Layer 4 of a small transformer language model trained on English Wikipedia (14 layers, counted from 0, width 64).
In attention head 0, each number of a token's query or key is one row of weights dot the token's vector x. A token spreads its attention over itself and the tokens before it by the softmax of 0.177 times query dot key.
The model reads these tokens: "u" "g" "g" "en" " re" "s" "ig" "n" "ed" " from" " his" " p" "os" "ition" "s" " at" " M" "O" "H" "," " and" " re" "t" "ur" "n" "ed" " to" " M" "O" "E" " as" " it"

Query weights of the head. A number n stands for (n - 500) times 0.001.
q0: 869 591 385 633 401 804 287 726 647 590 390 714 259 385 656 521 768 93 418 386 583 478 159 409 425 332 595 326 492 379 553 532 517 708 376 543 501 619 536 334 702 860 376 740 501 521 612 483 597 181 638 505 296 500 594 382 516 530 302 355 435 575 641 135
q1: 413 507 454 492 544 379 488 539 495 390 363 480 564 434 464 500 162 757 418 611 539 586 620 638 568 308 494 464 733 585 366 647 469 566 542 441 563 492 354 528 621 490 512 345 538 494 684 490 349 618 525 622 627 405 307 338 459 421 568 452 595 562 578 654
q2: 448 580 573 352 408 393 493 461 738 650 424 196 588 412 445 434 460 513 558 544 725 566 670 384 472 414 491 645 764 488 495 484 593 525 505 598 488 532 327 620 457 435 529 327 362 493 416 435 516 603 327 560 455 672 438 522 484 522 580 511 407 481 502 483
q3: 546 440 639 230 496 523 478 168 416 781 583 691 546 645 636 578 884 647 450 592 621 528 536 316 674 680 857 367 111 570 749 472 716 503 723 789 347 542 347 699 457 393 356 423 409 410 374 481 395 323 354 377 368 451 329 477 658 525 125 417 489 340 485 501
q4: 625 501 411 395 579 638 339 366 537 585 395 648 360 658 624 668 451 404 518 573 356 629 416 599 442 386 533 293 413 498 665 396 220 400 521 568 497 630 756 439 589 432 470 408 507 240 512 586 738 687 362 411 369 469 453 452 562 641 469 585 655 497 571 482
q5: 735 551 595 425 592 741 333 717 519 574 290 598 357 391 608 687 645 457 559 330 437 282 418 554 398 264 512 603 351 342 528 434 441 395 437 524 386 426 542 565 514 637 349 436 525 540 674 335 667 537 644 540 727 739 374 467 507 396 307 415 446 902 577 267
q6: 375 530 512 600 412 321 196 365 474 332 599 580 385 325 612 585 757 465 529 510 497 501 518 397 557 424 586 384 265 463 646 488 469 562 659 604 330 635 576 490 388 529 389 716 380 496 503 512 739 477 460 486 710 503 492 555 593 453 426 819 521 279 646 392
q7: 414 531 395 617 501 367 590 397 262 493 439 405 499 592 632 553 364 525 293 491 590 604 605 480 370 487 522 698 812 659 470 388 385 483 566 417 748 425 406 595 503 511 599 546 491 470 242 620 279 465 499 379 454 675 493 539 556 622 555 631 505 434 419 343
q8: 380 516 463 682 572 471 431 475 404 342 517 458 797 677 338 404 329 611 385 488 401 576 687 685 603 376 449 350 479 722 519 509 523 732 495 565 573 457 561 566 535 585 26 569 680 730 256 664 571 385 472 380 638 569 584 587 299 442 419 406 444 222 436 579
q9: 665 372 582 540 461 535 394 423 565 562 459 467 389 604 503 549 413 665 536 688 412 739 400 616 633 569 440 413 567 614 509 367 316 518 400 533 597 514 346 611 438 366 555 557 415 668 567 690 399 320 412 694 419 476 522 422 481 482 560 429 572 431 406 430
q10: 479 457 621 620 442 589 372 676 580 525 228 293 659 511 460 475 620 568 497 476 601 256 423 455 267 347 549 327 582 526 380 602 444 502 460 438 562 407 616 582 553 561 651 551 427 418 553 750 660 560 648 475 387 401 606 562 503 331 467 646 461 486 568 436
q11: 656 418 622 510 503 872 380 298 583 615 548 560 627 526 527 478 543 275 264 319 639 358 447 290 463 465 539 802 86 438 608 611 404 579 706 441 548 776 310 400 378 485 545 544 413 561 368 333 441 391 732 607 618 406 659 549 624 395 379 346 750 512 442 327
q12: 383 479 486 649 598 430 555 756 678 453 414 450 589 337 484 466 441 443 523 303 214 374 516 526 272 398 657 486 760 546 525 407 563 385 367 379 548 659 295 487 504 531 425 672 463 574 426 406 760 621 535 377 323 463 500 596 578 373 603 674 654 647 473 496
q13: 367 569 439 560 375 517 556 726 361 582 564 548 557 478 296 330 446 461 374 546 374 447 665 754 613 446 571 463 475 362 538 602 688 193 522 572 500 575 642 354 524 520 668 371 454 649 723 404 610 256 579 788 290 368 497 231 634 424 600 431 586 784 458 327
q14: 516 635 492 629 498 235 256 533 615 391 349 468 676 541 422 355 543 666 500 498 787 556 409 564 427 365 485 90 545 471 491 566 482 536 614 569 472 735 483 488 374 489 546 425 430 477 613 366 454 465 594 563 450 570 539 554 483 718 543 316 483 635 535 533
q15: 536 492 669 278 536 754 419 697 690 327 648 542 400 431 630 243 616 586 664 398 308 457 255 528 525 390 570 445 517 478 510 286 668 676 377 523 307 481 764 626 443 639 381 568 326 346 483 448 564 407 549 508 452 740 529 538 403 587 451 465 599 649 322 390
q16: 228 449 550 471 402 179 572 503 230 676 510 396 407 630 653 495 338 515 463 636 391 430 591 425 542 717 533 535 416 429 702 589 512 548 607 356 568 495 333 752 393 657 438 665 405 419 509 666 352 615 588 311 581 512 418 576 482 417 469 545 517 513 437 794
q17: 531 228 566 447 439 315 484 295 352 485 436 764 533 413 780 680 617 579 381 416 519 485 490 272 618 672 558 539 343 357 579 687 533 853 631 532 403 735 575 623 523 476 422 489 639 361 351 815 464 340 364 301 474 550 530 268 634 415 406 641 754 341 415 328
q18: 421 738 497 264 618 326 444 579 509 453 284 274 554 552 295 547 501 670 411 496 727 555 440 727 568 373 626 469 602 550 678 414 311 298 651 190 587 578 467 443 548 464 484 319 620 490 506 629 376 760 516 570 566 315 582 492 365 449 608 300 723 427 383 701
q19: 253 490 447 367 530 513 617 129 346 496 658 423 462 494 386 539 615 412 205 763 677 254 613 502 574 442 662 640 668 573 341 440 536 578 425 494 465 692 631 528 409 402 678 862 347 452 594 629 379 475 211 478 605 591 381 489 463 490 701 533 526 451 441 428
q20: 490 649 705 371 506 556 380 670 580 456 606 454 318 460 329 454 624 566 471 427 467 534 543 459 380 238 402 500 701 606 483 385 373 457 454 510 710 448 334 537 594 705 486 309 405 423 744 559 534 486 800 523 245 369 417 599 294 469 488 827 292 695 686 482
q21: 549 358 448 677 548 550 560 530 468 447 344 578 572 501 542 221 687 573 382 500 428 579 552 451 358 420 377 919 229 575 469 492 343 613 574 708 629 585 526 302 381 531 578 650 613 582 634 198 471 660 374 614 540 367 386 676 501 478 438 539 217 509 443 546
q22: 344 588 669 420 483 389 465 269 258 665 680 554 414 715 720 579 461 652 577 422 460 568 388 374 490 501 657 475 171 516 408 721 868 563 703 604 378 801 513 503 626 447 466 516 522 316 485 700 257 445 422 312 736 166 425 326 474 482 443 531 486 414 609 379
q23: 646 534 629 451 432 623 600 709 474 608 710 472 663 350 541 644 417 357 535 477 498 581 513 593 339 427 486 426 337 739 358 450 349 537 366 608 904 548 562 377 546 525 654 505 607 358 448 316 435 304 295 486 573 372 508 373 377 355 548 497 450 646 549 492
q24: 594 366 436 515 200 639 445 518 532 445 513 566 360 426 594 338 765 466 946 206 531 736 551 297 532 355 398 276 310 658 559 506 524 554 380 747 409 550 579 565 482 526 570 661 450 339 362 649 468 493 780 539 431 615 446 402 644 404 184 508 547 731 531 188
q25: 209 393 460 488 576 469 721 747 394 663 305 362 740 588 297 407 371 479 534 470 670 531 630 658 381 659 641 517 649 421 484 449 353 513 827 524 694 228 241 674 664 281 429 586 621 479 491 523 199 436 387 196 506 338 696 502 398 464 493 465 640 651 421 633
q26: 425 419 428 472 517 217 633 293 529 685 494 505 607 701 526 641 487 659 436 515 494 600 364 635 666 793 468 239 360 634 446 551 627 474 623 523 291 520 270 619 382 408 480 573 476 295 380 315 605 602 598 460 691 487 453 393 578 448 504 578 723 352 525 406
q27: 439 414 471 536 309 556 409 530 571 478 406 678 416 617 376 754 464 436 548 461 444 549 508 560 404 682 597 496 579 549 590 533 659 434 328 520 355 651 589 375 634 495 611 436 325 575 663 473 439 322 502 556 500 646 467 426 532 529 378 375 679 534 358 358
q28: 707 606 612 500 352 717 198 457 629 503 544 427 452 368 251 390 544 460 543 513 500 565 484 864 582 298 306 612 763 745 624 422 394 490 212 556 623 396 654 385 475 282 490 300 421 593 685 435 656 407 462 455 358 373 555 402 367 665 489 406 526 812 498 541
q29: 704 469 526 469 481 575 428 179 399 537 589 688 342 624 727 587 508 454 681 333 675 771 361 399 539 482 520 382 254 468 673 568 587 489 387 707 444 371 602 497 584 452 599 521 476 532 506 542 534 339 319 546 525 322 426 500 727 581 244 434 515 433 441 435
q30: 581 495 410 479 674 668 544 669 641 639 314 750 507 460 541 500 640 359 545 549 645 694 553 496 687 624 387 503 189 433 541 570 604 499 382 433 629 310 438 490 541 582 580 459 685 115 405 489 478 451 508 321 408 511 549 469 348 399 440 350 485 131 611 416
q31: 508 490 428 294 781 458 746 444 343 487 512 696 837 576 434 570 548 445 188 650 415 446 402 569 494 607 603 414 481 637 374 449 323 610 728 611 400 446 489 358 411 561 752 722 654 424 405 668 457 441 487 285 720 447 181 396 416 661 364 630 240 342 416 714

Key weights of the head. A number n stands for (n - 500) times 0.00098.
k0: 308 678 342 647 464 376 583 784 586 391 364 382 635 468 101 472 498 282 347 353 474 423 537 474 398 386 317 706 975 363 343 508 385 433 404 305 626 605 443 253 450 596 476 603 530 746 688 494 384 606 629 694 433 450 668 538 573 575 924 468 568 528 573 320
k1: 587 498 697 492 551 580 573 235 535 515 650 621 736 503 438 593 541 459 432 517 425 326 461 576 551 499 605 448 158 493 653 546 443 558 569 591 602 526 636 353 384 424 552 400 540 364 556 350 497 606 461 566 579 484 483 330 475 548 497 574 378 232 431 576
k2: 287 390 356 375 565 231 665 515 396 418 557 527 593 397 487 534 450 603 475 404 544 558 594 719 636 404 543 457 449 600 561 370 648 313 605 555 356 656 538 465 371 380 284 554 460 547 442 571 459 669 654 586 828 566 547 343 474 751 444 451 456 408 462 475
k3: 680 695 480 498 767 787 102 578 564 309 488 372 273 359 378 460 587 535 598 541 654 445 334 527 557 428 494 498 225 322 506 463 642 231 395 699 359 552 719 597 786 661 249 396 412 780 364 508 497 388 506 702 731 619 547 520 468 532 350 229 527 611 675 261
k4: 791 533 492 750 352 825 404 527 591 304 683 484 365 695 670 257 392 459 679 426 367 590 432 539 563 480 287 388 278 342 593 385 464 603 396 600 462 474 733 541 380 319 547 484 597 516 597 608 449 473 487 479 542 326 592 547 410 632 424 414 486 471 542 377
k5: 391 350 417 667 566 491 528 671 568 516 401 324 541 529 366 634 810 472 514 156 542 469 495 616 671 409 384 540 614 461 488 421 626 391 425 432 562 414 414 448 362 530 441 307 510 533 645 471 236 509 747 554 485 210 692 522 350 728 820 502 430 550 628 518
k6: 682 699 385 524 301 565 451 533 474 399 400 620 434 564 294 509 530 427 740 377 781 518 472 618 493 315 504 479 480 459 512 419 561 515 336 553 195 325 546 636 428 571 411 690 482 585 410 488 379 361 504 501 496 391 667 560 726 514 502 411 652 606 504 478
k7: 618 364 365 615 633 357 432 214 454 508 551 552 536 489 628 649 424 369 244 649 595 473 459 527 462 437 566 595 266 512 581 353 386 665 456 595 522 530 505 419 498 438 684 688 642 394 329 533 476 630 576 319 596 722 485 444 346 600 468 367 702 528 569 459
k8: 561 548 345 437 608 735 393 475 716 667 432 917 630 475 723 669 772 373 592 535 606 523 261 320 480 582 566 278 224 602 377 485 369 453 587 559 377 467 505 350 574 459 400 322 389 432 573 423 638 456 574 470 369 679 293 359 514 574 500 481 719 555 379 364
k9: 573 454 552 575 577 512 501 621 576 537 456 368 631 374 452 381 431 513 498 692 579 302 544 356 465 436 428 471 750 425 538 421 624 432 486 519 504 525 582 471 542 489 611 332 451 428 514 393 502 559 593 458 413 796 425 435 529 487 506 468 482 415 440 674
k10: 398 571 570 546 441 355 599 277 364 480 361 617 396 590 496 596 369 611 569 488 393 589 480 376 424 400 481 336 472 410 567 508 514 376 632 526 519 660 406 320 455 519 460 552 636 532 621 407 572 481 636 500 612 467 549 567 476 550 565 585 536 506 392 593
k11: 631 663 512 598 535 439 369 423 335 257 535 276 324 355 481 556 578 330 547 217 394 672 386 460 267 497 576 863 799 488 392 579 461 303 392 593 374 432 479 408 676 426 437 581 281 591 668 578 455 498 449 620 477 613 542 545 692 585 623 680 362 622 492 438
k12: 441 571 580 520 516 477 450 482 209 485 554 611 541 465 536 631 524 500 567 516 520 467 665 528 500 451 541 516 523 648 414 503 521 655 548 417 368 676 387 362 421 214 337 531 697 609 720 461 376 682 542 415 450 301 313 532 535 501 586 593 412 293 514 497
k13: 306 820 486 344 416 524 560 527 477 505 584 422 577 605 402 164 577 600 243 635 481 301 317 475 538 657 577 602 520 450 563 661 618 471 598 258 384 756 293 625 427 610 469 353 453 501 796 374 498 472 606 562 619 444 472 511 442 383 547 646 305 683 338 631
k14: 478 657 475 517 384 532 583 418 523 429 354 461 568 467 454 339 554 656 593 416 480 267 391 482 450 447 695 432 355 583 675 449 502 464 298 523 472 444 625 479 333 768 494 470 576 526 461 722 576 630 734 471 486 579 621 324 563 468 497 667 528 378 424 424
k15: 536 451 397 498 455 502 664 594 575 664 513 334 406 669 503 521 412 286 729 481 648 505 562 523 667 566 234 405 615 495 424 390 580 372 434 322 712 441 286 333 417 328 710 671 393 463 542 671 396 483 717 617 303 372 540 521 558 436 578 427 480 506 728 356
k16: 578 347 628 444 325 466 502 286 430 507 546 600 392 553 588 630 629 505 509 638 544 474 391 240 572 571 635 536 326 698 646 449 610 553 394 568 419 456 565 642 550 524 501 590 694 329 257 443 519 279 279 454 520 543 539 554 608 487 527 432 553 246 508 417
k17: 865 638 286 652 353 591 407 514 550 519 437 586 263 428 390 600 491 507 601 393 519 524 526 372 457 468 360 509 462 510 506 492 474 527 381 681 450 421 582 536 461 511 517 606 385 559 388 303 714 589 338 675 556 718 427 531 613 466 270 531 394 552 717 439
k18: 630 527 490 645 615 494 324 149 319 430 594 491 615 450 385 529 497 683 424 674 310 495 379 542 541 606 576 318 290 622 675 460 390 515 463 671 585 627 424 603 574 609 353 282 689 372 398 608 557 390 370 463 500 577 534 574 583 554 371 629 365 360 451 554
k19: 454 425 580 637 397 311 449 242 545 418 554 508 250 431 566 549 446 460 269 567 832 510 659 394 565 340 620 485 545 407 538 365 445 547 729 739 545 671 560 453 431 540 546 506 312 510 464 672 608 373 443 489 531 449 277 386 646 559 521 558 518 655 477 514
k20: 404 547 590 502 607 346 754 339 379 556 593 437 783 793 351 466 334 535 536 543 294 548 595 473 665 638 410 617 292 404 432 476 549 559 631 422 661 466 374 555 638 280 388 534 694 434 664 608 267 462 648 513 405 266 472 468 332 386 523 413 561 528 534 573
k21: 602 692 632 618 344 370 381 543 496 579 304 312 483 468 800 462 485 613 416 461 519 645 386 455 334 413 506 465 630 499 571 417 591 423 325 526 548 643 642 633 737 424 504 259 430 557 579 694 292 500 252 473 660 182 528 537 478 384 652 534 576 523 396 632
k22: 647 589 605 618 473 526 255 369 693 376 444 487 304 403 443 395 523 360 598 376 447 515 362 426 566 411 541 420 310 489 417 665 653 522 413 624 535 439 618 423 647 628 519 764 432 636 561 243 612 411 406 464 678 539 672 381 553 556 445 300 493 809 648 402
k23: 451 484 641 557 479 529 590 471 427 578 461 514 688 498 785 173 520 252 469 441 453 416 722 498 421 545 526 451 576 337 528 530 563 730 466 550 534 271 588 571 498 707 284 399 590 600 572 362 434 477 593 619 387 476 355 452 525 457 478 435 560 560 525 558
k24: 605 540 572 540 425 537 472 569 715 598 412 564 337 531 291 527 380 314 846 334 264 576 359 603 486 554 270 740 820 496 594 317 670 530 155 190 474 404 505 390 495 551 357 709 504 571 676 484 441 516 685 675 449 566 466 490 386 505 422 423 573 645 480 522
k25: 346 486 249 423 721 687 622 355 401 488 435 734 493 438 716 495 412 350 334 628 383 361 449 418 416 688 626 538 362 632 426 436 566 715 703 446 653 693 660 299 781 444 597 430 680 580 289 342 450 427 363 142 498 738 521 550 573 541 437 413 359 344 403 738
k26: 504 371 596 421 585 449 374 519 533 415 481 363 430 420 574 721 535 609 725 382 598 534 591 442 440 588 506 424 444 404 648 727 627 601 183 684 409 541 634 681 439 547 495 549 447 432 258 244 548 342 373 441 514 595 495 580 553 539 374 444 551 470 512 420
k27: 422 549 266 430 608 616 473 474 677 483 574 367 491 446 412 482 701 525 390 590 707 436 475 286 463 609 355 377 709 397 442 478 470 593 464 377 465 398 542 462 313 485 460 643 486 491 699 516 507 387 391 541 611 485 538 389 606 570 639 754 412 531 511 510
k28: 365 429 208 392 516 504 668 588 612 560 602 487 678 642 623 330 461 498 462 551 239 490 560 491 605 665 279 558 639 338 710 452 488 452 670 411 455 444 321 423 420 551 410 396 597 549 688 653 393 437 771 686 309 90 475 159 598 435 569 659 524 560 446 695
k29: 643 512 490 625 551 623 378 812 629 329 553 460 336 240 395 522 632 365 501 619 339 442 373 573 592 387 358 584 591 271 576 546 622 505 327 414 401 352 515 270 679 708 393 701 513 701 536 432 590 364 523 649 588 509 784 512 354 417 509 353 587 650 448 409
k30: 482 458 475 495 541 533 387 532 622 296 433 546 479 323 378 559 460 521 493 488 547 636 545 542 345 362 438 556 537 519 671 593 316 548 319 581 527 363 254 613 501 544 413 449 377 681 568 307 405 530 373 672 585 594 595 957 581 580 421 377 505 525 517 592
k31: 430 457 527 777 585 499 405 434 317 581 554 547 277 511 803 548 510 449 577 386 698 504 501 419 340 353 494 458 509 537 396 662 228 568 298 737 632 723 643 618 669 638 383 349 517 606 389 541 566 232 363 380 595 726 557 282 275 372 440 324 574 564 737 394

The vector x that enters this layer's attention at each token. A number n stands for (n - 500) times 0.0073.
0 "u": 288 512 493 392 409 443 755 595 492 647 644 503 540 583 320 289 648 433 516 428 151 430 562 563 594 575 261 762 712 451 419 457 704 464 710 281 510 543 331 470 372 291 576 563 554 440 796 715 266 537 694 663 379 72 560 495 640 456 663 584 479 620 264 400
1 "g": 394 456 399 347 442 491 745 680 565 594 525 556 771 591 395 331 644 339 482 348 236 544 574 558 578 531 300 582 598 475 473 279 606 493 731 198 521 439 426 391 388 345 487 524 523 498 831 640 341 488 764 741 346 53 566 403 482 691 880 636 533 477 360 425
2 "g": 391 450 390 350 442 498 752 688 550 597 520 552 785 596 406 348 644 335 491 343 243 515 571 567 559 515 296 569 599 485 489 286 591 509 742 185 518 448 417 383 392 353 472 500 551 495 843 628 341 490 795 734 352 59 572 390 467 698 856 637 525 485 382 426
3 "en": 349 455 414 340 353 507 703 690 576 623 627 626 797 715 361 326 520 395 500 302 378 452 634 733 590 584 322 523 616 455 490 322 470 602 566 184 468 540 414 243 328 410 473 519 489 477 947 569 300 490 833 611 402 89 600 395 587 554 676 678 455 539 423 457
4 " re": 368 475 463 452 457 503 819 715 619 584 544 572 754 765 362 478 561 308 487 436 309 492 416 585 619 536 176 586 650 491 471 406 549 598 741 233 501 498 328 360 252 415 504 467 544 552 854 660 275 498 793 619 428 118 433 441 650 479 693 590 481 399 151 466
5 "s": 341 436 390 468 407 606 743 644 630 612 629 556 816 774 396 381 523 441 510 417 348 522 489 548 627 549 307 652 627 392 530 393 447 458 591 229 564 439 380 324 292 352 398 575 595 363 894 551 325 586 815 633 355 89 558 494 474 567 825 621 523 393 214 392
6 "ig": 378 458 527 314 367 475 752 571 622 533 550 565 875 596 426 380 570 319 419 418 236 586 573 629 562 512 315 536 627 329 534 284 579 585 617 174 496 528 398 336 411 320 565 531 512 479 714 662 246 462 865 716 378 95 572 484 398 605 853 648 540 391 493 559
7 "n": 402 435 454 352 442 520 684 705 494 634 573 572 854 792 424 371 470 352 460 373 407 486 521 615 680 439 293 578 624 557 450 409 523 512 573 109 500 511 389 320 310 416 534 541 480 377 847 657 312 629 836 609 296 64 616 406 519 578 770 635 507 452 314 457
8 "ed": 313 416 447 400 464 552 799 594 635 594 677 588 803 706 420 364 495 461 502 301 356 548 599 534 664 494 286 581 782 446 454 408 482 557 647 213 509 594 481 347 266 409 424 422 530 413 810 558 249 562 900 573 332 48 565 459 514 590 745 553 439 428 330 437
9 " from": 375 428 547 355 523 499 913 569 598 560 576 631 811 792 426 315 595 437 434 446 353 446 533 578 683 587 305 546 795 524 398 418 608 503 584 203 517 478 283 313 213 383 479 443 525 472 799 692 164 484 767 560 419 229 557 531 530 497 717 590 420 414 357 321
10 " his": 379 442 404 383 416 487 890 463 443 595 588 576 850 744 341 323 666 470 381 440 377 512 518 547 585 642 199 595 801 485 463 404 620 404 730 202 528 481 371 512 236 421 516 502 540 492 776 654 194 469 742 524 446 192 561 520 538 527 796 584 426 469 277 372
11 " p": 369 375 435 343 492 444 772 646 493 610 528 551 674 815 319 437 476 356 326 433 319 653 528 559 454 561 309 658 631 426 519 425 631 640 725 161 537 501 414 379 294 325 475 480 577 505 857 680 199 551 811 639 441 258 493 505 574 519 744 697 446 395 176 465
12 "os": 298 547 407 498 328 528 803 636 566 546 515 531 786 696 406 424 434 462 368 331 384 507 636 630 610 624 302 646 594 305 491 473 461 605 624 113 589 562 426 396 335 319 528 533 572 275 901 678 272 538 780 642 398 166 424 532 522 594 723 643 436 386 239 467
13 "ition": 383 366 448 537 430 497 927 653 490 529 563 536 927 556 426 425 534 463 394 446 324 654 558 512 605 548 292 571 695 414 443 427 513 525 634 132 455 600 395 348 335 325 567 372 533 324 758 592 192 491 747 587 326 98 625 525 644 608 784 619 476 460 348 510
14 "s": 273 417 436 469 418 502 767 653 537 591 647 510 839 779 393 437 491 426 428 453 404 461 541 531 590 538 376 639 657 434 546 456 395 495 647 228 558 496 398 315 277 330 404 489 647 318 908 574 280 586 777 624 417 89 581 490 480 582 824 634 520 400 200 420
15 " at": 388 440 490 371 503 421 924 522 580 565 606 613 798 752 466 385 557 405 371 394 304 541 619 596 655 581 370 596 776 573 451 420 574 482 632 178 555 465 322 373 227 461 489 377 549 403 801 675 133 528 700 537 512 165 481 606 551 431 717 607 417 404 284 346
16 " M": 246 510 455 332 418 340 698 688 494 594 587 673 761 785 408 341 491 425 408 509 284 586 568 492 524 684 273 613 682 469 690 439 571 540 762 235 533 443 361 313 305 280 533 520 582 453 671 668 259 590 814 535 371 247 521 497 518 534 762 692 410 415 269 326
17 "O": 199 577 464 303 308 441 970 592 483 565 513 642 824 690 377 483 599 440 443 483 335 547 582 558 566 548 213 608 632 392 559 537 553 496 719 186 534 435 323 302 278 462 485 431 612 377 653 716 334 628 692 469 373 164 504 619 589 579 740 628 442 426 299 439
18 "H": 276 538 355 375 386 415 752 521 319 543 543 603 844 702 410 473 597 424 428 469 341 618 688 525 519 637 351 553 584 427 579 452 697 470 682 96 631 368 330 381 309 417 515 497 648 380 809 660 337 610 742 514 373 144 567 536 540 506 865 597 406 377 286 420
19 ",": 250 392 590 367 604 395 867 543 399 528 424 570 764 818 385 362 566 526 532 518 368 531 668 514 510 680 420 493 693 371 497 442 529 578 673 134 628 524 312 361 242 396 451 490 522 395 809 678 277 602 741 600 334 160 626 573 536 534 630 600 483 357 240 376
20 " and": 227 392 548 358 517 455 936 561 426 582 438 520 818 750 360 370 660 538 428 569 354 521 585 548 551 656 400 548 700 553 456 371 560 542 747 152 537 400 331 449 277 397 428 512 534 371 820 719 218 583 721 590 417 219 596 528 514 518 696 496 453 315 273 397
21 " re": 305 440 523 375 492 384 849 683 527 549 536 573 786 804 387 531 516 377 410 526 328 510 476 551 636 606 230 606 624 534 501 416 493 619 751 185 532 492 314 441 284 425 509 433 529 493 773 659 233 530 689 579 462 171 391 513 647 500 691 636 457 280 91 604
22 "t": 345 431 405 396 490 400 835 533 489 640 554 584 884 646 471 384 522 519 353 519 306 639 594 498 656 540 402 636 568 520 518 318 522 439 631 63 571 386 375 428 362 459 514 422 502 343 732 656 221 551 779 637 367 115 464 610 451 617 817 684 515 358 267 535
23 "ur": 371 340 440 274 446 356 848 523 516 444 701 581 910 652 378 276 518 525 472 523 308 539 582 615 521 556 393 531 686 347 517 441 459 558 664 134 575 503 320 367 339 371 503 532 577 391 793 645 284 563 763 571 421 196 439 456 586 721 772 592 551 273 373 625
24 "n": 323 428 475 330 493 399 684 634 408 607 554 588 891 819 414 371 431 433 405 480 414 474 570 608 682 485 361 602 614 660 471 415 475 558 622 97 494 521 354 379 339 362 539 529 484 323 805 655 293 660 768 545 302 122 575 455 516 593 763 691 479 349 264 572
25 "ed": 248 408 481 373 502 443 811 533 561 561 664 596 848 729 418 381 451 557 445 386 360 543 660 530 669 542 358 589 777 539 473 414 425 590 696 193 510 610 454 404 296 377 421 395 540 352 757 554 232 600 830 513 344 74 519 501 510 594 731 611 415 330 284 545
26 " to": 237 411 437 366 572 427 914 467 550 575 506 592 915 690 359 330 480 549 365 405 373 482 626 579 684 600 343 543 728 603 446 387 549 567 745 280 635 415 333 443 167 368 405 507 600 410 795 739 171 528 711 549 508 288 493 525 496 442 623 562 426 392 353 489
27 " M": 224 523 476 310 463 298 706 673 442 600 588 674 775 802 419 355 490 477 384 552 298 565 578 515 519 674 311 585 672 501 709 433 559 553 762 231 568 478 378 338 326 267 535 473 618 435 653 652 234 600 769 480 380 246 494 476 500 520 776 695 382 370 262 399
28 "O": 173 591 476 279 346 407 975 565 441 572 516 650 846 699 404 482 589 491 417 527 342 537 583 581 568 551 237 597 611 426 573 535 544 505 731 184 558 466 324 322 297 452 488 396 633 353 625 694 323 639 654 418 385 181 476 611 567 573 744 635 415 386 291 507
29 "E": 181 501 439 368 324 355 894 536 452 452 512 667 800 740 414 461 603 440 413 523 360 553 619 596 550 544 316 563 564 422 546 517 592 504 719 80 650 501 297 444 359 409 421 412 669 429 718 681 319 629 645 466 302 260 481 435 699 588 785 660 381 351 302 575
30 " as": 341 522 471 346 498 377 955 521 455 629 550 523 735 848 373 474 567 585 428 506 360 428 612 539 674 648 451 514 675 549 484 477 368 570 721 204 580 403 244 392 344 396 559 527 571 401 696 627 231 438 693 568 439 125 498 562 590 354 757 646 408 240 230 478
31 " it": 314 376 369 324 442 441 924 415 359 633 522 504 824 707 349 438 537 630 336 612 382 568 585 438 584 589 280 555 649 499 518 487 589 564 825 168 618 444 338 451 369 400 596 433 468 414 792 683 227 482 697 511 496 141 464 541 519 529 809 630 417 388 295 511

Token 18 "H".
To which token does it give the most attention? 18 "H"

Token 27 " M".
Which two tokens does it look at most, in order? 27 " M", 26 " to"

Token 29 "E".
Which two tokens does it look at most, in order? 29 "E", 28 "O"

Token 12 "os".
To which token does it give the most attention? 11 " p"

Token 31 " it".
Which token does it look at most, and with what share of its attention? 31 " it", with about 50%

Token 10 " his".
To which token does it give the most attention? 10 " his"

Token 24 "n".
Which token does it look at most, and with what share of its attention? 21 " re", with about 30%

Token 13 "ition".
To which token does it give the most attention? 11 " p"

Token 19 ",".
Which token does it look at most, and with what share of its attention? 19 ",", with about 30%

Token 11 " p".
Which two tokens does it look at most, in order? 11 " p", 10 " his"

Token 30 " as".
Which token does it look at most, and with what share of its attention? 30 " as", with about 40%

Token 15 " at".
Which token does it look at most, and with what share of its attention? 15 " at", with about 40%

Token 17 "O".
Which two tokens does it look at most, in order? 16 " M", 17 "O"

Token 16 " M".
To which token does it give the most attention? 16 " M"

Token 8 "ed".
To which token does it give the most attention? 0 "u"

Token 26 " to".
To which token does it give the most attention? 26 " to"